Layer 9 of a small transformer language model trained on English Wikipedia (15 layers, counted from 0, width 128).
A neuron adds its activation times its output weights to the MLP's output. To switch it off is to set its activation to zero at one token and run the rest of the model.
A neuron's activation on a vector x is SiLU(gate . x) times (in . x), where the dot is the dot product.

Input weights of the MLP neurons that the questions are about. A number n stands for (n - 500) times 0.0007.
n54 gate: 561,322,693,463,651,342,633,484,435,252,344,730,725,446,379,463,559,516,454,326,479,353,562,745,579,363,533,611,233,504,143,382,449,669,458,555,596,263,467,576,584,434,587,799,596,762,725,546,529,492,326,358,170,763,438,538,590,709,574,487,290,610,458,458,525,432,479,562,496,341,579,680,479,633,546,276,542,368,496,278,394,711,517,718,601,547,302,372,345,420,456,630,300,296,430,230,483,424,426,563,636,526,286,690,571,488,584,400,695,695,516,687,517,441,598,559,735,606,602,617,578,804,525,525,483,554,407,614
n59 gate: 513,412,373,479,513,240,437,500,469,360,585,376,604,617,323,678,475,463,696,607,538,606,613,313,386,391,487,466,395,614,761,534,468,312,492,572,365,543,631,449,479,709,483,789,450,672,620,441,345,330,175,365,513,650,693,636,431,635,371,614,479,521,674,694,264,619,525,329,565,613,387,457,617,478,644,543,661,871,702,424,427,504,569,438,602,599,462,387,445,436,474,428,227,616,584,240,449,393,782,275,616,564,259,291,564,668,635,559,267,419,448,603,694,856,628,602,700,339,253,390,454,431,517,633,373,304,639,470
n73 gate: 468,495,487,355,576,482,456,556,399,393,969,339,517,395,362,652,656,561,563,690,630,615,540,540,580,438,615,536,655,397,596,379,542,406,646,890,353,500,424,307,697,509,491,648,562,310,432,571,513,549,293,353,626,535,438,264,391,411,535,788,331,554,335,438,504,531,473,574,500,441,728,331,600,332,415,666,612,395,487,211,293,854,414,478,348,486,661,632,335,657,514,384,341,563,280,500,482,599,700,482,486,685,140,289,224,638,411,390,779,640,563,902,429,429,517,388,197,227,608,576,474,464,658,386,518,702,560,616
n86 gate: 632,577,526,418,689,430,565,603,523,562,606,453,367,608,614,371,443,306,478,628,854,671,656,557,338,561,631,603,364,667,351,522,355,712,539,672,781,305,381,513,394,265,282,478,387,413,772,478,595,487,460,706,274,612,391,403,849,311,548,277,350,672,205,557,566,535,614,747,504,495,400,595,289,302,452,420,597,695,367,219,349,766,626,470,478,746,566,509,359,646,349,416,469,264,630,278,531,597,461,386,428,812,504,296,707,398,258,552,567,496,404,451,684,412,414,713,703,628,440,636,522,199,587,608,465,517,547,469
n116 gate: 355,645,701,325,392,662,231,559,457,369,875,441,564,472,258,564,505,569,425,382,495,513,906,458,440,366,602,476,486,392,692,396,381,702,477,486,584,585,617,165,523,366,152,683,194,491,472,378,412,439,453,556,547,468,435,336,424,523,440,309,425,692,486,333,272,439,668,748,504,572,689,270,309,572,345,589,500,541,500,131,472,444,419,376,222,158,659,426,626,166,631,561,468,462,440,431,355,589,729,640,586,765,598,373,593,753,593,546,713,552,332,381,588,519,718,660,436,550,277,575,811,304,426,431,323,592,147,533
n137 gate: 447,587,444,276,337,805,505,419,260,449,444,586,696,697,282,491,355,294,523,441,439,500,652,589,106,684,481,391,509,514,500,233,544,664,639,556,370,382,444,251,677,500,417,477,666,786,703,295,518,509,660,681,495,509,348,369,372,375,303,528,565,748,514,973,444,481,393,592,411,395,491,448,481,505,453,519,663,459,881,291,528,336,623,189,434,268,523,330,207,327,762,477,384,359,266,569,631,547,637,360,481,476,435,350,579,721,458,403,522,340,381,632,607,537,396,448,317,287,581,481,386,557,748,615,166,702,788,635
n164 gate: 617,518,561,457,365,306,414,597,626,374,474,632,726,449,656,509,570,577,553,449,570,625,706,601,322,457,630,695,552,374,433,667,574,688,297,723,687,535,904,579,605,427,487,793,565,297,783,483,629,138,438,439,153,415,603,378,442,526,766,487,491,281,483,197,431,539,474,521,533,473,556,420,327,504,692,373,361,637,483,643,540,610,562,594,793,611,517,586,387,399,341,513,306,592,517,414,422,487,598,583,513,672,774,561,426,740,187,638,587,456,743,734,232,461,665,474,444,462,525,630,440,242,586,316,470,766,542,565
n54 in: 586,470,454,788,617,446,471,358,487,387,835,447,242,475,442,655,680,512,437,739,483,423,475,496,279,463,650,334,504,496,461,799,504,609,500,496,621,386,467,335,705,707,674,458,599,546,542,379,521,546,656,679,766,582,289,584,342,404,653,479,437,508,421,517,363,534,471,549,500,586,413,85,368,607,135,538,295,545,451,575,606,593,457,636,723,564,651,777,676,563,365,345,496,339,467,475,529,433,750,429,479,589,375,534,257,516,287,558,778,525,544,555,433,450,777,618,397,480,443,437,643,239,723,471,600,302,310,437
n59 in: 504,462,488,435,862,349,423,600,763,294,723,210,347,488,521,367,261,605,546,584,612,796,443,177,557,467,402,328,541,533,601,359,682,475,623,533,422,629,677,558,463,614,467,545,582,569,759,516,577,438,404,512,454,524,419,343,404,389,435,520,516,463,158,541,345,773,480,472,745,660,496,475,542,487,380,492,418,504,628,410,525,583,496,415,773,676,463,358,389,388,414,479,504,246,618,256,698,591,665,694,592,437,529,413,706,401,586,524,414,666,710,500,394,735,568,645,617,480,252,319,427,370,378,508,328,309,349,554
n73 in: 322,313,474,331,638,555,624,638,407,444,655,386,529,648,594,378,444,614,526,321,561,476,525,331,307,564,551,649,444,285,266,431,605,799,474,491,586,574,487,639,733,500,530,556,74,564,491,547,449,324,435,530,370,719,713,513,404,509,436,556,629,414,496,466,675,323,637,479,632,566,581,478,263,346,418,634,267,365,672,663,391,946,575,547,327,404,707,453,470,543,424,620,406,665,199,666,556,231,332,530,509,714,552,530,556,550,431,483,325,552,557,391,363,827,408,712,199,609,433,573,529,307,271,652,230,428,508,655
n86 in: 479,578,201,455,417,653,352,585,307,746,521,650,427,353,442,500,533,386,195,267,479,423,717,379,256,586,206,428,512,367,474,429,457,399,363,446,463,441,442,374,425,377,467,408,339,784,783,654,574,517,748,450,576,492,759,371,445,425,566,579,388,324,250,322,347,559,512,492,512,755,504,457,696,534,538,466,500,602,687,313,563,525,301,443,483,377,571,385,325,374,483,458,430,319,233,632,537,534,512,704,589,369,454,362,521,629,517,661,354,609,468,416,454,537,391,647,357,403,504,334,97,377,488,324,600,849,560,654
n116 in: 370,537,522,726,707,638,344,395,263,455,685,377,165,376,469,570,739,646,414,513,591,604,651,790,679,553,509,505,670,608,366,722,381,473,334,600,594,818,644,218,622,500,424,414,719,277,500,599,687,302,773,419,577,496,504,207,372,415,234,361,171,663,315,500,437,350,388,575,504,435,656,468,408,652,617,772,464,385,579,576,495,396,583,836,527,605,608,389,459,600,678,450,849,723,664,375,468,623,588,495,555,555,662,772,405,635,689,491,359,614,594,404,406,491,789,622,371,452,198,460,588,422,473,478,536,438,326,486
n137 in: 492,134,508,488,93,488,569,452,576,586,578,275,624,782,304,416,364,407,533,448,215,420,763,314,475,370,561,533,349,348,483,417,485,343,410,661,545,765,521,280,434,427,561,669,260,589,500,418,638,410,363,635,533,359,398,611,730,533,407,565,673,422,471,504,524,632,377,351,461,655,443,521,571,609,434,595,500,294,440,537,375,512,253,589,517,500,475,581,459,504,509,479,516,438,743,655,401,665,540,294,538,550,697,525,701,524,590,451,660,608,656,554,492,471,684,194,306,372,584,373,661,47,342,484,508,391,448,364
n164 in: 755,742,729,613,460,592,98,299,614,526,580,668,784,591,531,565,571,651,420,538,407,524,426,465,711,330,408,531,504,513,677,496,504,496,364,509,500,847,562,496,407,526,671,482,758,242,366,425,548,363,504,658,585,379,230,707,379,720,574,355,540,482,676,355,408,473,373,730,610,414,578,617,437,518,553,482,288,374,569,364,353,629,239,647,775,473,513,814,562,615,298,324,399,638,600,504,200,731,461,332,487,406,456,704,421,462,562,644,220,286,638,634,382,257,612,331,418,620,286,416,327,468,683,387,346,535,654,478

Output weights of the MLP neurons that the questions are about. A number n stands for (n - 500) times 0.00056.
n54: 947,550,593,340,555,745,797,332,466,542,423,292,285,289,727,362,613,658,490,753,737,412,571,394,619,377,510,406,345,495,739,572,759,439,401,599,510,245,629,635,687,177,665,756,677,407,500,588,658,509,402,491,205,546,388,485,588,601,389,105,444,607,472,405,646,390,477,504,252,554,491,726,822,659,680,504,451,400,537,401,380,655,664,527,444,594,351,406,376,538,337,453,472,645,558,495,372,448,159,571,317,562,584,538,439,535,562,367,533,526,615,381,635,236,486,406,706,564,176,275,596,725,839,613,707,327,385,599
n59: 522,556,482,739,340,679,251,451,616,753,423,552,741,556,478,796,444,464,570,292,541,301,613,441,535,622,653,612,421,767,568,422,239,235,486,311,472,222,605,354,687,636,627,461,434,597,683,376,478,527,353,545,359,636,313,620,450,304,294,482,413,564,701,333,477,328,543,441,459,496,424,628,355,235,705,449,454,496,352,611,309,428,556,652,571,664,496,313,699,797,606,603,693,500,463,561,437,710,233,388,422,488,830,159,244,370,706,418,622,458,664,413,687,374,487,531,321,509,487,576,644,616,807,336,571,765,358,706
n73: 232,589,760,639,393,198,700,486,673,545,588,619,517,524,656,326,495,463,246,504,663,97,547,461,504,329,295,560,124,581,431,555,485,417,568,555,438,636,420,491,621,556,630,563,386,612,466,400,564,293,814,602,389,635,422,97,625,334,283,551,335,448,537,602,560,177,571,275,753,423,583,722,628,665,563,460,491,558,605,434,421,472,357,467,359,464,737,548,529,676,158,166,572,200,251,423,400,560,320,426,683,484,537,403,674,267,752,407,495,552,430,262,473,453,718,716,486,414,478,766,833,540,525,639,582,692,425,540
n86: 509,672,756,509,401,491,652,926,508,674,614,603,632,626,396,565,576,363,551,546,748,897,509,601,530,666,278,402,840,600,475,500,399,384,453,397,597,588,468,535,730,708,583,348,340,472,724,500,571,545,459,578,587,481,509,157,622,413,232,580,23,462,317,581,294,567,612,513,495,622,642,454,463,491,439,389,479,358,464,560,356,491,647,279,601,551,472,547,538,424,699,735,395,486,555,474,513,820,604,616,548,402,478,348,533,638,417,410,590,513,450,644,598,584,319,602,242,281,530,892,400,577,455,183,265,612,798,663
n116: 351,271,376,771,644,600,544,458,454,410,483,657,529,490,568,369,436,426,335,734,491,567,222,430,704,786,389,727,464,300,561,347,364,687,309,579,524,573,339,897,383,829,573,238,496,323,556,375,394,430,216,487,650,480,787,271,566,527,515,211,684,341,310,129,542,335,577,159,552,393,523,605,694,545,594,278,548,558,378,718,549,612,428,513,445,488,412,584,333,663,670,505,213,450,505,687,522,565,263,304,247,655,440,351,487,496,693,585,294,456,348,568,551,522,401,347,699,529,419,532,509,669,406,164,221,369,517,411
n137: 374,540,854,626,442,372,228,768,467,516,344,683,471,588,810,455,643,670,268,552,434,700,265,627,288,612,717,907,700,554,417,592,628,589,480,509,577,578,561,739,464,439,468,342,304,240,478,459,697,403,390,568,268,525,616,525,561,618,774,407,444,232,292,463,570,591,311,579,651,312,491,771,440,388,725,398,356,451,516,331,623,407,387,703,752,496,441,452,397,794,284,449,391,426,528,495,391,375,433,574,622,744,454,588,393,696,622,453,565,196,656,659,371,282,172,138,546,461,536,565,446,589,441,364,324,387,525,580
n164: 533,472,505,584,570,727,423,241,465,363,636,723,587,783,285,789,688,289,324,356,549,438,353,518,650,563,700,452,511,509,505,579,750,393,368,505,270,914,436,557,228,334,683,373,478,539,320,361,471,669,390,491,308,437,293,835,473,514,376,679,722,619,558,729,607,721,233,237,657,564,697,184,460,556,690,546,341,230,434,597,381,689,229,418,414,352,552,862,847,548,596,370,268,778,485,614,418,736,297,326,430,572,721,582,491,319,685,681,340,572,574,434,457,464,523,664,356,586,589,211,745,592,641,561,475,439,661,477

Each question names a token from some text and the token that comes next. It shows the vector x that enters the MLP there. A number n stands for (n - 500) times 0.01.

Then comes g, the gradient of the next token's log-probability with respect to the MLP's output, scaled to length 1. A neuron's effect is roughly proportional to its activation times (output weights . g). A number n stands for (n - 500) times 0.00087.

"79", then ","
x: 472,437,606,564,562,356,388,493,439,524,365,583,328,515,672,476,595,532,418,451,481,441,521,549,473,348,388,278,673,581,640,654,313,677,503,439,538,627,574,473,655,390,656,534,486,492,504,742,410,463,814,632,502,478,604,386,773,517,440,551,366,492,417,436,445,450,529,439,434,711,566,579,461,463,677,339,348,479,526,320,246,479,427,522,413,375,582,549,619,376,188,460,631,461,530,574,522,587,438,444,607,460,421,366,425,433,548,604,441,603,544,473,565,254,477,504,555,605,394,508,372,398,494,643,679,413,367,440
g: 494,633,581,307,645,445,460,442,650,471,594,630,440,571,600,508,467,220,489,441,559,736,558,452,514,523,513,559,519,639,627,517,583,562,398,463,621,586,328,541,431,590,661,584,481,399,412,622,541,540,446,347,459,447,367,465,552,557,582,485,322,418,442,567,511,479,640,277,302,477,536,662,532,420,571,398,504,497,405,463,599,468,418,500,617,511,574,485,636,443,606,432,805,445,578,603,493,526,564,521,628,338,629,613,671,625,399,510,650,548,529,525,673,586,473,630,563,514,552,445,410,548,600,346,359,542,295,639
Which neuron, switched off, lowers the next token's probability most? n86

"ction", then " by"
x: 351,473,497,561,471,519,534,187,441,412,461,446,330,700,565,463,523,401,487,511,593,443,454,493,504,617,477,715,489,545,435,507,401,381,602,453,646,601,477,482,401,422,516,381,514,470,507,534,389,434,365,584,373,584,409,543,532,646,527,578,333,691,601,776,520,329,505,588,495,356,354,199,456,505,388,604,514,441,366,416,439,455,297,580,618,579,521,552,458,586,442,475,279,567,556,505,448,596,330,484,605,697,653,409,394,292,592,599,410,448,615,341,674,602,530,435,488,345,437,528,708,583,644,515,593,587,572,566
g: 522,157,530,546,255,564,344,487,299,611,496,401,611,501,520,466,366,522,469,634,504,607,578,499,477,622,427,578,569,422,768,591,438,531,438,501,660,509,511,280,579,565,669,583,637,406,407,463,381,423,413,182,510,689,530,447,348,419,541,472,503,520,522,448,423,559,436,417,535,504,350,511,390,419,617,474,447,475,553,463,469,372,701,511,527,557,492,481,559,479,412,618,452,387,338,420,593,525,522,343,587,608,476,663,507,678,421,534,521,510,627,512,636,493,454,415,476,583,543,560,645,422,479,668,501,351,610,429
Which neuron, switched off, lowers the next token's probability most? n86

"al", then "ina"
x: 403,320,367,562,464,572,495,476,548,402,349,628,631,561,477,337,450,522,454,598,358,367,481,569,420,564,485,546,694,417,471,402,674,428,439,453,449,646,472,766,623,497,562,465,491,396,472,694,525,513,375,342,574,439,673,562,468,576,395,669,581,544,393,578,468,601,565,409,573,490,539,441,443,577,521,500,587,499,438,607,588,546,668,459,436,365,321,742,530,555,513,615,433,321,475,473,532,678,334,600,556,281,362,503,662,393,446,191,384,606,625,498,484,412,532,531,598,707,552,622,374,631,408,514,636,555,612,524
g: 577,340,280,436,651,609,536,608,536,544,606,386,327,427,383,588,449,658,469,515,507,532,366,378,592,328,532,534,438,437,553,442,533,497,455,558,421,499,413,427,429,527,440,554,697,285,394,419,584,524,395,378,454,606,551,487,500,457,353,433,326,659,412,559,533,420,740,469,492,379,620,643,449,543,336,513,527,434,596,399,493,724,454,570,373,467,242,423,498,545,464,348,436,578,423,543,521,619,442,798,635,662,603,628,361,593,569,403,550,466,497,484,589,543,519,366,389,484,471,395,409,618,507,442,634,550,542,628
Which neuron, switched off, raises the next token's probability most? n54

" a", then "c"
x: 659,570,444,622,452,769,456,525,482,664,484,744,455,459,368,547,483,400,563,757,457,416,357,464,344,364,457,522,403,561,437,475,623,481,537,539,444,481,414,450,415,565,672,364,429,671,568,538,331,521,648,446,622,549,358,423,509,420,371,515,699,453,461,539,512,468,650,361,546,320,349,599,464,433,511,548,481,479,375,583,437,561,496,392,678,601,510,525,538,510,446,383,539,608,443,480,600,727,340,551,508,416,540,559,484,578,604,439,273,440,147,473,382,565,401,654,582,469,562,486,500,559,456,494,510,538,511,398
g: 513,601,662,613,666,296,599,327,513,518,380,636,444,341,401,519,418,559,569,428,643,454,470,483,612,497,354,477,554,408,592,628,467,486,545,548,451,469,412,453,591,454,521,436,481,468,685,357,284,577,407,468,743,403,548,434,546,672,502,449,329,546,396,233,475,639,290,442,421,484,388,480,560,444,611,379,456,344,524,737,625,727,454,495,606,607,474,474,703,417,477,479,477,384,569,416,498,517,456,527,473,449,474,554,434,418,420,513,432,425,482,497,518,362,587,647,530,557,373,533,578,637,485,535,636,352,277,569
Which neuron, switched off, lowers the next token's probability most? n137

" University", then "."
x: 464,692,571,586,324,531,485,345,316,651,591,523,331,551,473,600,589,445,731,482,565,417,362,480,513,521,574,592,581,562,515,628,570,508,488,368,598,297,531,300,369,525,401,371,620,489,641,453,324,657,546,464,464,373,493,553,371,691,512,431,291,577,444,612,576,495,525,516,464,437,586,491,340,487,581,393,415,602,510,580,471,515,369,686,266,422,530,838,640,417,638,377,439,432,522,604,394,767,415,462,598,549,668,570,409,498,585,519,285,351,575,364,575,377,549,600,483,638,599,551,448,534,532,579,712,415,421,410
g: 585,375,392,598,405,616,325,675,470,537,525,556,332,284,525,467,523,657,543,653,500,543,457,619,508,565,610,566,452,446,438,478,434,515,507,438,562,457,460,437,520,469,505,308,580,718,546,380,436,533,421,505,542,667,543,730,572,392,471,568,508,418,620,432,471,541,471,529,436,571,477,310,460,678,462,606,578,478,411,599,355,611,448,407,597,443,284,521,573,800,541,383,186,519,339,509,350,490,494,640,550,473,487,514,376,437,484,419,470,469,291,505,569,442,604,369,643,511,324,515,482,614,662,484,514,625,378,443
Which neuron, switched off, lowers the next token's probability most? n116

"est", then "ium"
x: 418,313,543,477,325,547,467,528,456,344,499,379,291,590,314,484,586,344,520,503,485,585,535,414,453,412,637,575,477,656,581,559,412,637,502,568,419,597,384,426,513,445,309,390,438,474,621,445,327,482,622,496,546,408,506,409,693,596,332,522,388,427,607,445,416,324,636,643,463,333,650,277,604,396,490,436,466,493,561,337,383,445,602,520,304,339,487,399,470,440,549,465,399,723,274,567,651,717,401,560,513,355,534,494,491,237,540,492,467,423,537,436,501,783,438,660,485,593,474,642,533,581,340,622,570,592,381,467
g: 524,633,619,481,604,578,553,498,516,534,323,566,637,488,467,646,488,638,455,558,447,609,471,595,562,420,433,626,404,575,467,519,467,471,383,392,536,448,383,639,677,552,533,638,463,253,398,311,500,450,304,350,393,426,523,526,618,586,459,438,460,509,460,412,612,561,477,472,541,336,523,464,628,460,375,443,517,432,515,337,460,638,415,453,379,331,301,447,635,322,635,576,436,201,483,507,504,560,482,532,498,495,636,453,588,501,629,587,463,595,371,450,440,535,524,489,619,738,698,406,263,390,568,634,523,467,694,578
Which neuron, switched off, lowers the next token's probability most? n116

"e", then " at"
x: 526,315,389,544,528,351,363,574,414,828,665,465,555,535,635,313,403,487,446,571,469,440,655,412,540,581,470,622,637,563,429,589,571,543,569,627,384,540,545,421,499,477,526,649,668,453,409,708,335,616,532,266,466,509,558,392,435,532,437,658,369,506,614,654,497,471,525,549,406,551,520,392,385,684,466,595,618,374,446,437,394,210,632,561,410,580,485,534,457,548,446,323,502,337,460,368,532,796,392,281,509,500,301,697,517,391,649,558,449,532,480,465,423,503,522,713,542,458,470,384,336,758,526,676,477,599,470,389
g: 567,399,550,568,510,511,607,561,495,586,348,526,498,456,220,406,665,598,567,366,445,378,379,547,496,732,572,573,451,520,575,435,508,305,667,364,656,528,473,451,518,358,508,352,417,394,541,728,467,317,444,397,642,587,590,546,497,458,595,676,508,486,415,412,413,576,402,442,456,505,453,547,708,521,528,403,445,558,356,466,444,452,620,544,420,569,382,469,566,480,550,524,453,520,646,376,488,317,493,450,743,381,395,629,459,685,631,584,369,440,600,409,286,354,332,549,579,487,586,705,522,518,495,494,628,480,502,439
Which neuron, switched off, lowers the next token's probability most? n73

" Bar", then "n"
x: 793,573,529,537,463,603,435,604,646,533,309,434,558,543,397,475,641,314,473,634,443,487,383,430,537,573,492,560,600,461,702,703,480,285,379,536,707,568,634,717,452,490,459,577,509,506,493,469,589,445,370,616,589,465,478,577,450,676,306,672,665,586,445,455,439,630,485,425,456,683,527,580,564,682,548,486,422,427,522,528,544,445,369,663,507,742,423,730,661,542,497,569,408,450,417,470,261,412,423,640,547,615,639,570,656,395,472,456,375,622,482,186,455,590,591,532,394,542,361,717,272,630,427,423,446,600,523,410
g: 529,481,463,592,630,585,586,496,594,387,583,506,490,418,643,444,475,746,434,561,457,506,592,500,692,653,508,599,474,328,481,489,474,487,506,461,445,590,424,705,464,512,351,371,347,420,531,433,594,364,604,573,459,264,542,494,626,677,448,538,357,656,361,467,403,496,442,298,712,457,549,547,593,394,571,409,372,542,525,589,436,327,600,442,525,397,658,469,715,478,464,446,650,479,735,501,307,536,445,700,527,562,574,525,493,453,644,424,521,446,393,444,634,474,538,681,577,376,474,545,530,686,690,510,478,433,611,478
Which neuron, switched off, lowers the next token's probability most? n164

" (", then "R"
x: 493,550,500,627,537,524,512,513,412,467,660,427,708,532,431,552,558,465,356,562,375,647,559,485,445,331,339,483,681,537,573,544,543,458,568,507,325,497,529,393,429,405,446,439,504,278,523,342,361,536,321,736,644,293,309,643,470,662,389,379,513,541,551,528,602,674,529,476,337,511,412,421,444,510,578,447,516,355,393,404,441,382,470,588,523,437,461,539,561,476,447,514,646,511,442,514,437,610,499,644,702,241,442,584,610,472,544,690,279,546,373,422,470,518,482,485,448,414,506,433,624,420,506,588,581,352,694,418
g: 471,548,599,518,504,485,460,486,530,576,478,454,658,447,293,506,644,634,549,603,574,661,387,692,641,537,434,408,605,670,359,331,553,524,545,520,572,366,644,558,431,561,591,535,527,578,544,367,510,412,541,604,531,423,427,521,499,423,651,532,488,524,659,463,518,511,800,582,486,447,339,724,649,480,386,509,390,447,434,417,466,539,470,474,425,732,387,547,269,563,580,549,448,571,454,525,745,552,455,621,273,426,401,376,273,485,453,556,379,564,485,419,384,638,385,525,502,412,555,351,537,587,449,450,499,505,676,649
Which neuron, switched off, raises the next token's probability most? n73

" of", then " R"
x: 491,418,637,494,383,635,456,498,361,586,584,414,514,524,443,592,554,425,541,536,344,489,527,415,413,481,603,485,557,616,599,347,223,366,468,577,681,563,562,533,541,511,425,396,365,703,587,558,496,553,521,529,366,531,270,598,497,476,568,703,309,529,486,392,521,528,470,352,664,485,661,578,256,417,325,467,467,467,565,512,563,623,584,415,559,524,499,638,512,444,431,524,494,413,440,645,409,639,312,427,471,442,346,538,579,308,406,580,397,465,342,767,534,430,386,703,296,582,471,623,401,471,521,475,600,346,538,561
g: 372,548,740,620,390,614,470,485,614,461,573,504,471,454,436,395,447,633,348,565,387,491,518,436,593,593,611,634,431,348,547,463,558,703,698,506,370,651,650,453,568,280,651,467,476,592,368,340,435,484,373,462,282,479,525,445,671,393,564,350,525,372,574,547,424,559,470,570,470,446,615,542,532,559,435,581,636,385,593,505,512,444,326,417,560,765,390,641,370,404,469,430,654,529,537,583,599,631,598,465,465,303,700,464,550,530,566,546,446,614,586,424,429,430,689,392,542,420,502,496,558,523,483,459,522,711,494,564
Which neuron, switched off, lowers the next token's probability most? n73

" G", then "at"
x: 496,610,348,479,508,520,465,640,520,627,556,389,414,450,459,532,714,460,514,579,518,620,365,416,450,589,407,628,549,277,581,617,605,407,484,489,662,413,540,647,496,605,519,332,542,289,542,634,492,464,363,533,632,387,579,511,602,535,382,761,409,361,673,513,395,370,617,606,482,623,438,533,538,609,295,550,337,473,477,414,544,508,633,579,420,369,308,724,544,676,431,412,573,673,414,766,687,445,485,507,510,510,494,538,519,468,398,508,405,616,345,448,543,707,223,642,606,596,543,597,509,554,468,556,357,553,530,493
g: 644,406,274,539,298,617,672,463,492,644,406,358,431,640,456,525,553,478,537,432,539,560,438,435,501,505,572,539,443,586,382,559,417,548,659,516,556,519,336,691,559,559,479,664,524,484,644,515,648,724,389,650,338,470,508,541,720,474,582,645,498,521,419,513,621,605,520,612,658,319,417,521,523,379,565,564,618,539,557,416,405,368,509,575,476,381,341,551,276,439,437,381,399,446,541,329,353,528,454,787,446,428,500,477,427,430,588,594,464,512,538,469,388,518,535,352,441,447,380,586,376,701,458,389,523,558,498,378
Which neuron, switched off, lowers the next token's probability most? n137

"re", then "me"
x: 641,637,347,542,339,493,538,454,692,696,438,610,490,663,576,422,456,528,572,310,438,461,563,639,593,383,419,746,504,583,508,471,558,585,631,432,311,370,349,465,728,494,584,583,471,475,442,378,526,585,763,519,601,371,576,436,571,594,428,646,585,363,403,643,598,411,448,366,646,351,578,407,581,584,548,690,663,438,472,493,530,652,459,459,576,420,504,719,466,455,316,382,571,468,411,710,502,593,589,524,547,569,497,412,497,383,612,723,393,707,546,620,560,505,389,560,682,294,459,386,444,719,351,580,655,473,456,602
g: 490,584,458,522,536,466,608,480,533,404,567,448,597,425,471,595,583,592,492,422,331,515,476,546,274,625,592,652,650,457,558,553,436,456,566,445,471,559,570,363,439,564,532,464,445,511,239,548,457,470,454,482,623,575,489,573,547,394,355,461,535,381,436,603,339,513,463,494,459,367,417,326,351,545,414,519,466,468,445,419,451,479,572,446,526,684,456,923,602,498,566,415,488,454,373,624,710,594,616,653,442,408,617,537,513,577,371,744,689,521,530,592,303,300,448,546,489,353,616,418,609,380,599,552,373,618,535,518
Which neuron, switched off, raises the next token's probability most? n54

"le", then "ton"
x: 534,538,410,323,436,384,441,302,567,552,584,599,714,560,661,531,599,536,528,493,477,372,491,314,511,586,494,533,671,483,749,418,591,634,440,514,485,544,546,471,586,525,704,508,701,481,609,549,478,611,537,219,593,476,796,511,554,675,511,490,490,534,374,469,638,415,300,407,578,393,519,601,513,472,422,594,375,413,679,451,487,651,438,616,667,608,339,437,460,618,613,434,568,588,396,472,550,527,364,395,666,499,308,609,393,448,605,595,534,539,429,418,613,630,483,397,566,634,462,588,395,608,397,490,605,510,395,592
g: 585,557,579,585,593,701,523,506,469,382,409,536,425,545,402,348,364,402,560,699,380,394,514,401,650,626,477,478,377,394,421,513,526,368,474,481,526,724,477,641,493,403,762,628,410,485,474,579,407,537,522,505,643,631,550,526,443,551,311,520,462,441,434,564,498,599,273,351,523,679,544,454,406,383,647,460,562,363,539,457,613,635,637,484,516,464,694,362,421,538,538,504,512,408,558,272,379,331,487,410,348,456,479,594,320,472,492,363,615,446,548,402,656,522,518,379,554,615,364,643,494,434,569,485,413,565,303,556
Which neuron, switched off, raises the next token's probability most? n54

".", then " In"
x: 440,513,627,434,399,427,370,485,353,464,416,480,408,337,484,560,472,561,619,459,483,381,686,599,439,524,451,327,417,559,522,777,460,524,237,586,592,476,490,460,270,682,552,552,463,468,688,491,496,478,491,601,437,494,513,469,636,588,575,528,500,285,499,715,553,517,496,472,626,470,437,347,436,546,654,602,712,524,399,291,411,467,433,531,476,501,508,475,527,555,404,505,488,391,567,641,439,571,594,493,658,364,527,559,378,472,502,535,188,517,290,407,511,496,355,325,569,540,485,686,666,554,476,480,529,278,663,566
g: 558,454,371,371,510,446,379,477,526,456,549,536,471,478,462,520,481,452,553,459,483,523,583,499,342,578,780,585,486,478,608,571,545,426,386,450,427,583,612,422,472,671,344,395,345,543,524,566,453,596,589,569,516,411,660,598,357,480,395,746,225,620,372,512,412,658,392,470,482,701,403,707,478,392,292,438,499,433,392,411,289,543,467,523,399,551,616,492,650,551,367,347,361,582,501,474,377,530,474,627,462,459,525,418,465,487,624,531,627,318,612,564,669,615,531,565,529,700,461,435,478,602,538,716,540,548,477,626
Which neuron, switched off, raises the next token's probability most? n59

" 6", then "96"
x: 714,549,411,585,463,760,501,530,477,546,461,446,408,472,439,627,711,531,547,717,500,650,789,460,393,513,348,398,726,470,548,702,404,463,552,436,582,650,255,540,519,462,529,385,598,434,526,486,606,750,573,524,723,616,554,432,393,442,598,602,414,401,325,577,441,529,513,493,572,535,540,515,509,553,489,345,590,461,263,405,507,326,497,491,392,185,378,582,537,428,405,429,532,382,504,589,553,566,462,422,602,526,573,629,420,511,592,635,398,616,454,443,596,469,508,400,578,650,478,553,393,413,518,448,483,496,443,487
g: 481,526,561,598,459,679,668,632,560,588,372,591,310,545,443,393,572,536,645,491,361,567,559,735,469,391,594,515,610,586,543,308,513,646,446,739,745,244,641,471,396,511,438,547,603,370,412,440,511,434,460,535,368,494,575,520,489,594,509,649,551,625,610,497,438,593,429,433,443,482,366,448,391,440,514,351,351,534,418,320,451,500,573,491,417,563,528,466,444,388,507,636,611,501,617,518,339,467,497,433,473,414,623,660,734,515,337,495,605,581,520,555,528,677,622,562,453,577,553,566,629,444,325,592,519,446,430,331
Which neuron, switched off, raises the next token's probability most? n116

" of", then " "
x: 594,428,542,494,338,524,418,580,384,481,695,309,496,575,464,557,537,504,427,439,488,516,618,360,443,315,532,355,430,588,553,384,313,268,671,533,572,586,495,537,500,476,428,295,419,673,517,577,517,480,618,534,439,502,269,592,601,449,640,571,503,425,499,441,518,447,351,367,664,505,743,509,249,400,474,481,415,395,500,431,646,664,403,430,561,545,520,864,469,366,276,514,480,532,416,629,480,759,352,463,491,414,407,497,432,390,408,586,396,587,432,612,382,426,376,663,334,621,334,598,431,557,545,388,613,481,477,577
g: 461,363,482,223,619,582,561,375,435,388,383,369,540,353,470,559,496,354,628,451,606,417,504,501,421,533,520,642,433,412,525,324,363,563,540,407,436,518,531,450,472,558,335,440,530,410,544,580,480,599,508,510,482,592,557,644,429,513,456,521,624,498,426,455,455,620,568,520,662,539,515,412,543,401,496,546,499,614,605,422,445,582,773,483,545,358,744,503,484,387,574,320,583,677,468,672,502,472,514,413,629,699,275,344,493,587,442,543,600,508,286,626,479,623,421,310,425,463,555,527,628,349,709,639,574,347,470,504
Which neuron, switched off, raises the next token's probability most? n73